Layer 2 of a small transformer language model trained on English Wikipedia (14 layers, counted from 0, width 64).
A neuron adds its activation times its output weights to the MLP's output. To switch it off is to set its activation to zero at one token and run the rest of the model.

Output weights of the MLP neurons that the questions are about. A number n stands for (n - 500) times 0.0012.
n0: 443 519 620 525 446 471 520 631 474 553 618 469 418 533 420 554 542 567 596 399 613 482 315 486 556 236 572 439 571 447 375 498 586 606 623 695 450 514 486 419 514 710 412 525 456 633 509 520 366 529 504 480 489 429 444 517 466 332 412 659 538 451 560 389
n10: 684 391 450 634 584 601 569 577 240 510 413 360 667 434 597 260 511 334 506 625 501 294 507 440 496 437 459 569 526 566 426 609 480 424 488 501 553 396 432 534 438 381 391 468 543 488 582 560 571 365 593 291 686 525 477 774 431 700 353 389 578 608 439 596
n23: 622 537 622 483 538 314 570 583 511 720 338 479 595 564 733 654 512 301 513 441 336 315 477 393 436 561 573 541 748 688 545 493 466 412 628 550 644 477 514 640 562 161 569 501 587 400 355 466 954 639 597 430 355 288 584 449 412 393 495 320 399 417 599 611
n42: 546 533 478 293 611 511 533 444 468 592 286 380 500 335 482 494 499 532 716 635 651 545 318 305 373 372 363 565 267 419 666 598 662 448 508 665 669 342 615 606 493 574 525 568 324 444 608 628 385 295 375 566 307 412 548 662 964 499 521 535 453 421 514 650
n44: 544 896 661 506 41 641 540 642 312 583 490 449 803 441 603 404 576 550 226 529 502 613 281 572 437 456 647 404 610 317 786 493 547 292 448 378 436 511 546 292 759 643 561 421 566 376 500 293 417 645 492 618 541 710 373 256 768 747 492 477 540 738 337 327
n61: 646 676 645 361 504 484 536 529 541 573 434 620 204 316 167 603 443 293 656 761 435 422 485 528 463 406 692 417 539 415 438 446 352 272 583 334 652 794 376 448 372 711 651 522 553 572 496 609 435 621 550 467 602 545 390 533 197 637 320 565 513 460 594 375
n70: 604 209 516 733 313 544 576 568 196 553 419 584 367 420 532 594 577 364 640 446 513 784 479 575 491 453 494 496 455 615 553 545 494 408 143 589 548 430 464 664 427 504 570 298 716 617 616 311 563 87 671 287 753 447 751 545 536 488 616 604 341 328 472 624
n79: 558 730 343 545 458 657 559 675 440 519 437 386 614 377 410 499 448 364 435 469 571 444 358 658 522 374 664 459 633 568 542 547 525 756 382 423 627 499 406 523 343 358 409 365 313 323 480 220 542 364 430 466 713 488 644 548 533 515 634 342 565 397 450 546
n93: 462 576 542 597 477 520 565 554 459 418 400 321 621 409 587 398 266 575 607 393 542 345 576 461 316 411 556 654 500 445 522 654 425 577 570 517 547 475 647 395 435 328 409 538 436 680 443 414 256 503 524 613 456 329 645 621 560 437 440 636 451 504 418 578
n119: 661 421 241 680 515 773 644 455 526 633 391 511 525 373 165 354 427 649 369 653 434 463 396 650 626 713 330 199 403 192 364 500 470 608 609 630 395 494 542 526 455 208 538 513 413 626 672 707 388 515 921 317 654 465 540 391 510 495 464 733 329 480 614 538
n127: 463 532 558 482 341 628 477 567 423 497 338 349 564 305 539 553 415 723 239 440 470 286 427 468 297 300 530 320 488 173 616 702 552 595 819 518 455 451 592 677 674 473 631 464 438 601 372 553 516 567 570 568 551 557 544 470 466 494 502 558 362 479 525 553
n130: 560 528 578 670 757 563 477 468 737 361 474 597 399 739 377 382 590 642 582 742 372 606 574 560 749 539 541 643 451 494 449 567 445 351 655 572 395 604 362 579 381 689 309 506 527 455 477 613 635 402 413 404 458 275 258 781 482 389 601 425 436 444 280 517
n135: 397 705 778 536 219 243 470 546 436 556 327 592 550 357 294 459 363 664 582 654 433 450 356 752 516 406 536 604 666 271 344 465 577 602 654 658 540 393 367 504 312 479 470 414 468 582 579 491 784 607 156 402 506 575 531 826 521 613 587 614 366 365 710 350
n152: 667 418 361 384 493 654 246 285 605 289 327 334 618 552 485 599 214 332 314 560 532 597 405 516 492 704 658 651 410 427 644 596 489 417 466 307 712 575 471 366 291 477 299 742 449 355 540 483 626 663 453 372 766 484 504 719 440 310 469 519 628 472 504 430
n171: 663 593 379 712 403 510 186 602 354 433 375 487 491 426 579 537 425 160 255 531 414 421 407 652 287 475 389 414 375 512 770 516 171 604 470 403 503 520 450 316 802 633 564 556 411 518 807 323 657 716 462 445 681 562 584 411 666 681 793 554 554 577 594 828
n172: 432 568 520 330 293 694 544 611 355 263 439 661 647 648 685 660 348 269 432 513 428 621 655 776 517 540 484 515 453 456 632 301 603 508 577 639 516 765 358 434 491 655 535 442 592 479 484 548 569 676 337 616 936 504 624 327 718 519 526 616 633 440 540 623

Each question names a token from some text and the token that comes next. It shows the activations a of the neurons there, in the order above. A number n stands for (n - 500) times 0.02.

Then comes g, the gradient of the next token's log-probability with respect to the MLP's output, scaled to length 1. A neuron's effect is roughly proportional to its activation times (output weights . g). A number n stands for (n - 500) times 0.0011.

"er", then "ne"
a: 501 494 557 512 744 528 491 495 526 504 492 515 500 505 500 500
g: 554 463 588 463 656 362 502 419 399 366 663 375 557 551 217 470 498 362 650 409 349 376 423 410 450 808 563 475 492 553 464 423 753 435 532 338 410 600 615 448 657 609 256 518 486 659 590 652 603 509 418 622 591 567 500 510 416 678 567 476 475 407 578 569
Which neuron, switched off, raises the next token's probability most? n44

"s", then "s"
a: 498 483 505 489 518 497 567 493 681 481 498 499 573 378 493 498
g: 580 406 430 344 438 407 558 375 507 611 497 559 439 571 400 506 817 523 480 651 486 494 357 613 672 367 756 553 506 460 337 531 282 642 620 377 601 442 507 451 609 410 636 413 343 568 379 475 586 744 428 658 446 574 601 563 648 661 614 624 547 581 570 504
Which neuron, switched off, raises the next token's probability most? n93

"st", then "ed"
a: 503 475 494 573 501 489 464 500 503 498 497 502 507 509 499 424
g: 282 428 670 532 582 550 609 502 492 601 494 345 554 370 497 622 630 496 557 480 631 355 714 565 571 341 524 369 392 404 681 433 687 440 503 520 445 307 371 630 443 637 486 626 452 459 538 464 340 738 455 587 406 531 371 624 578 734 416 379 464 272 608 484
Which two neurons, each switched off alone, lower its probability most, in order? n42, n70

"im", then "il"
a: 517 472 486 497 534 491 472 500 494 515 492 427 504 502 501 420
g: 463 408 444 441 513 471 554 388 379 405 571 574 639 627 410 471 545 112 495 571 530 507 665 489 348 591 698 520 547 512 692 405 324 699 579 524 572 484 404 695 535 464 628 444 568 572 624 441 378 564 508 549 455 671 625 380 459 271 405 397 450 591 405 270
Switching off which neuron hurts the next token most? n130

",", then " the"
a: 500 399 574 502 521 532 484 500 509 503 489 514 485 497 395 355
g: 407 608 466 735 422 339 553 554 631 674 710 445 537 467 421 356 496 517 634 528 371 402 538 421 381 430 516 353 481 666 598 573 475 490 369 724 528 545 769 437 589 358 432 438 485 401 452 650 750 703 519 421 520 388 546 706 394 317 424 440 557 555 445 452
Which two neurons, each switched off alone, lower its probability most, in order? n172, n23

"ru", then "e"
a: 498 508 499 563 484 503 789 566 500 501 510 42 92 419 512 477
g: 411 743 487 313 505 561 561 301 500 526 447 472 315 364 510 346 640 625 477 708 459 532 545 370 357 546 374 244 563 372 415 543 494 498 446 327 429 534 426 411 595 438 394 431 528 594 421 460 546 447 327 599 449 454 751 243 412 702 479 402 420 502 390 410
Which neuron, switched off, raises the next token's probability most? n70

" F", then "o"
a: 508 468 523 496 532 498 551 507 500 492 496 514 343 498 435 481
g: 387 541 494 457 488 580 676 353 425 399 394 617 497 487 466 488 387 227 647 556 522 527 596 214 542 618 544 349 346 559 453 466 511 580 677 459 308 451 719 596 482 385 719 299 608 357 550 328 459 611 511 445 445 540 483 487 458 637 253 573 499 552 554 373
Switching off which neuron hurts the next token most? n135

" wh", then "ite"
a: 509 394 507 515 525 507 494 504 506 447 509 508 500 437 493 527
g: 507 430 345 637 524 659 472 474 700 604 647 456 574 590 519 503 637 358 577 171 559 538 567 710 321 482 495 680 402 670 486 256 524 545 610 479 611 446 323 639 474 686 386 499 488 317 378 594 443 339 517 444 494 545 561 592 437 433 422 567 438 551 423 667
Switching off which neuron hurts the next token most? n119

" main", then "ta"
a: 509 503 500 513 723 506 530 506 617 553 513 501 492 429 473 515
g: 271 397 632 734 550 436 483 388 503 630 451 600 567 618 479 283 266 516 471 425 615 432 437 572 373 489 448 350 614 629 409 604 649 343 607 538 465 501 584 473 421 252 564 331 461 614 356 491 457 621 440 662 629 601 572 543 438 603 571 429 657 353 697 557
Switching off which neuron hurts the next token most? n93

"w", then "r"
a: 517 501 480 508 549 497 500 515 500 493 490 503 464 518 500 515
g: 561 512 259 515 588 356 696 488 432 492 432 677 507 530 534 444 329 548 676 547 543 550 569 634 403 380 368 559 493 331 488 645 637 536 617 573 548 252 610 350 468 733 612 637 301 661 710 576 552 577 471 473 610 396 412 604 481 429 587 556 519 578 601 299
Which neuron, switched off, raises the next token's probability most? n135

"–", then "50"
a: 503 482 504 670 507 546 577 533 515 531 597 512 506 449 523 502
g: 588 485 242 569 344 519 410 564 308 501 466 356 577 550 545 455 685 668 361 600 533 499 349 265 552 605 461 585 585 469 662 619 498 366 374 445 606 759 355 408 566 677 461 492 437 676 583 532 506 559 381 517 737 444 485 616 554 427 357 565 669 429 484 622
Switching off which neuron hurts the next token most? n42

"or", then "d"
a: 521 490 544 564 485 584 507 487 538 495 499 529 500 416 510 539
g: 552 406 580 418 453 480 462 654 599 569 346 633 362 579 647 571 472 656 449 430 689 536 539 556 324 574 274 212 377 545 496 452 480 584 493 497 432 382 397 527 534 460 449 572 280 525 323 574 469 365 681 597 398 451 508 656 340 541 842 547 505 508 486 651
Switching off which neuron hurts the next token most? n152

"ities", then " into"
a: 501 504 628 513 511 366 444 541 522 523 508 510 506 498 404 462
g: 515 459 695 476 324 627 484 597 342 524 563 343 487 461 528 619 481 362 559 449 702 665 348 483 559 616 449 553 428 411 532 301 491 364 471 619 610 529 675 667 534 400 494 690 402 290 557 760 555 477 678 245 500 464 548 383 538 560 319 626 511 435 423 587
Which neuron, switched off, raises the next token's probability most? n70

"ar", then " a"
a: 496 497 511 494 640 499 499 499 530 502 486 507 501 516 426 509
g: 510 328 563 611 465 606 740 326 649 508 503 610 390 403 516 396 422 452 566 538 478 294 283 485 478 579 468 356 422 521 548 592 358 262 433 640 360 559 510 595 384 470 575 414 285 502 419 467 457 613 454 548 777 375 267 477 391 373 340 510 455 416 478 361
Switching off which neuron hurts the next token most? n171

",", then " Ba"
a: 498 420 625 513 519 535 496 503 534 502 494 478 472 497 289 387
g: 540 415 507 480 472 653 423 629 336 395 478 432 484 768 579 549 444 429 412 608 718 490 747 358 484 354 420 745 672 523 536 325 403 618 565 480 638 538 496 498 381 338 493 549 508 273 376 428 457 471 545 451 478 424 324 509 538 433 654 368 652 465 743 533
Switching off which neuron hurts the next token most? n23

"or", then "n"
a: 487 504 524 525 492 483 516 501 521 488 505 515 501 501 501 523
g: 434 649 597 512 645 497 388 510 572 275 626 720 589 625 501 485 406 486 485 330 378 578 457 461 454 699 461 508 519 561 504 321 657 511 590 421 648 587 653 567 457 570 305 624 606 582 499 419 409 746 744 596 742 644 635 392 604 623 496 473 537 527 598 430
Switching off which neuron hurts the next token most? n172

" the", then "y"
a: 557 500 502 577 651 503 518 494 506 505 517 483 506 496 513 478
g: 431 736 563 501 547 549 566 597 372 614 552 499 336 478 613 508 563 408 473 625 401 729 548 446 412 585 309 506 507 469 528 570 525 501 714 319 447 333 458 511 243 447 561 503 519 260 574 574 449 634 672 596 468 759 461 474 495 661 372 665 593 278 423 497
Switching off which neuron hurts the next token most? n44

" b", then "les"
a: 500 189 496 503 518 493 508 494 500 524 511 498 521 475 449 389
g: 613 279 652 571 306 541 477 485 588 496 588 619 416 458 534 490 419 376 353 576 441 392 491 694 542 470 687 528 487 416 608 471 563 570 548 250 395 397 449 594 550 582 619 426 392 636 550 194 369 638 616 465 298 489 393 385 402 620 317 585 308 511 538 380
Switching off which neuron hurts the next token most? n10

"ical", then " R"
a: 491 459 555 501 491 392 469 633 512 548 493 501 507 513 495 643
g: 654 759 447 419 401 381 581 503 495 711 547 335 507 468 297 563 265 596 647 747 431 491 428 499 523 474 438 655 412 445 616 454 511 503 634 331 545 353 459 517 497 604 383 500 654 522 453 562 480 509 341 388 465 364 675 450 499 784 705 502 558 562 583 589
Which neuron, switched off, raises the next token's probability most? n61

",", then "\""
a: 502 458 614 500 525 547 477 502 519 502 494 500 485 500 412 388
g: 619 504 602 451 528 708 449 650 620 308 325 575 322 414 549 552 558 379 539 460 337 388 526 534 478 557 315 402 623 331 372 577 603 338 569 562 567 626 678 500 596 469 473 398 538 541 555 566 470 457 645 400 484 776 521 462 588 397 457 770 456 528 211 458
Switching off which neuron hurts the next token most? n61

"d", then " was"
a: 498 480 639 541 729 503 497 500 519 500 560 508 538 500 438 501
g: 267 324 597 531 599 627 616 501 515 344 492 430 559 596 554 395 626 722 278 486 508 518 424 412 301 379 634 466 759 605 511 489 549 525 656 363 628 378 496 359 596 527 645 642 496 631 614 393 456 484 478 466 611 593 482 482 462 407 402 776 439 643 363 522
Which neuron, switched off, raises the next token's probability most? n23

" in", then "st"
a: 497 498 504 497 508 515 456 501 493 493 493 509 249 504 486 498
g: 700 363 509 468 531 348 572 526 601 282 407 520 551 478 448 457 763 612 431 405 508 613 480 359 438 403 457 540 449 598 511 397 683 409 529 434 364 514 546 440 640 593 461 432 675 492 622 580 515 423 559 586 338 704 528 522 613 816 590 780 432 614 612 644
Switching off which neuron hurts the next token most? n135

"b", then "re"
a: 511 472 476 502 514 478 516 509 507 521 496 511 518 497 166 500
g: 350 553 447 429 679 501 501 462 304 350 496 672 457 629 568 502 443 653 582 782 520 386 641 438 461 128 531 538 625 525 434 506 643 673 588 589 603 374 431 501 671 593 653 429 446 440 630 697 432 462 555 463 546 440 539 563 614 466 376 380 543 420 514 317
Switching off which neuron hurts the next token most? n171

"s", then "\n"
a: 543 497 491 502 508 529 452 531 491 580 504 542 507 506 384 589
g: 408 547 359 543 677 661 527 418 400 648 540 636 413 601 386 508 516 363 541 319 700 457 383 491 471 495 266 469 578 426 395 485 552 630 559 638 464 588 403 713 566 482 508 483 458 377 421 255 312 410 746 313 574 450 449 439 676 490 720 579 357 487 560 478
Switching off which neuron hurts the next token most? n119

"c", then "al"
a: 499 502 524 539 502 485 478 501 501 500 498 498 476 494 498 563
g: 460 669 319 513 562 450 694 320 510 567 671 546 432 403 519 700 532 292 645 431 398 546 523 589 708 426 433 419 531 482 306 453 338 475 488 536 352 589 597 462 363 497 516 455 717 394 290 555 606 636 511 433 581 649 576 446 695 509 512 589 572 434 216 464
Switching off which neuron hurts the next token most? n172

"n", then "me"
a: 502 476 598 500 511 524 466 493 501 641 501 511 486 504 449 553
g: 517 577 460 440 469 436 600 587 627 392 516 597 340 414 462 514 602 380 540 386 321 458 522 504 544 846 728 697 608 323 532 646 480 396 640 624 375 637 705 607 551 554 451 404 397 595 296 430 566 524 404 510 433 569 520 464 527 189 481 532 385 471 616 487
Which neuron, switched off, raises the next token's probability most? n119

"–", then "77"
a: 501 494 502 617 507 545 642 542 516 560 591 514 516 454 520 588
g: 456 474 432 479 432 627 413 434 496 653 422 382 596 472 490 715 430 461 514 827 500 497 586 595 583 305 665 482 552 553 399 457 653 356 617 440 646 447 287 630 583 523 660 454 435 721 513 313 660 284 515 533 429 500 643 622 441 470 338 687 582 539 416 487
Switching off which neuron hurts the next token most? n70

" album", then " with"
a: 502 409 502 506 502 544 510 496 498 519 492 504 498 512 275 481
g: 346 527 646 411 697 499 626 456 530 480 462 347 480 602 383 640 416 709 279 487 403 402 476 440 426 554 514 279 537 362 404 429 624 282 359 583 612 537 381 288 574 634 289 507 568 524 571 551 489 524 475 517 642 342 416 706 369 596 456 504 409 380 304 456
Switching off which neuron hurts the next token most? n171

" and", then " opera"
a: 500 485 492 503 495 502 481 500 495 501 673 480 500 496 476 532
g: 556 418 490 449 620 587 510 435 510 428 507 505 328 383 529 399 655 332 670 625 667 564 364 542 664 476 666 550 578 517 303 418 261 424 463 406 363 387 504 489 533 632 264 447 460 471 588 446 288 488 370 600 536 461 430 491 381 480 164 550 428 275 596 510
Which neuron, switched off, raises the next token's probability most? n127

"tri", then "es"
a: 503 476 454 534 501 372 569 488 507 513 500 513 522 502 507 554
g: 590 499 804 678 342 608 394 511 445 637 571 320 390 532 508 574 538 453 457 646 530 514 503 219 438 657 518 319 422 604 541 520 584 567 649 483 356 348 521 539 532 606 635 634 376 603 432 560 479 432 381 451 336 419 348 289 416 457 603 606 442 458 649 305
Which neuron, switched off, raises the next token's probability most? n172

"n", then "un"
a: 520 502 479 511 537 479 500 529 472 507 502 508 470 482 497 476
g: 450 575 414 571 345 570 447 566 358 463 475 405 528 537 430 611 484 579 538 595 419 489 249 636 521 163 530 480 573 523 459 592 610 307 419 825 612 539 498 479 537 259 463 555 362 720 361 546 532 468 470 503 734 526 477 530 605 574 621 354 590 640 520 382
Which neuron, switched off, raises the next token's probability most? n135

" de", then " la"
a: 510 507 500 514 525 476 619 483 500 503 508 440 505 507 503 402
g: 549 454 659 291 595 577 526 343 573 359 512 645 537 584 310 555 570 497 577 614 439 466 464 531 656 723 391 318 418 623 329 519 374 556 555 426 420 485 494 597 537 358 524 464 506 634 384 459 427 313 264 561 457 298 385 427 368 219 490 555 707 557 552 410
Which neuron, switched off, raises the next token's probability most? n70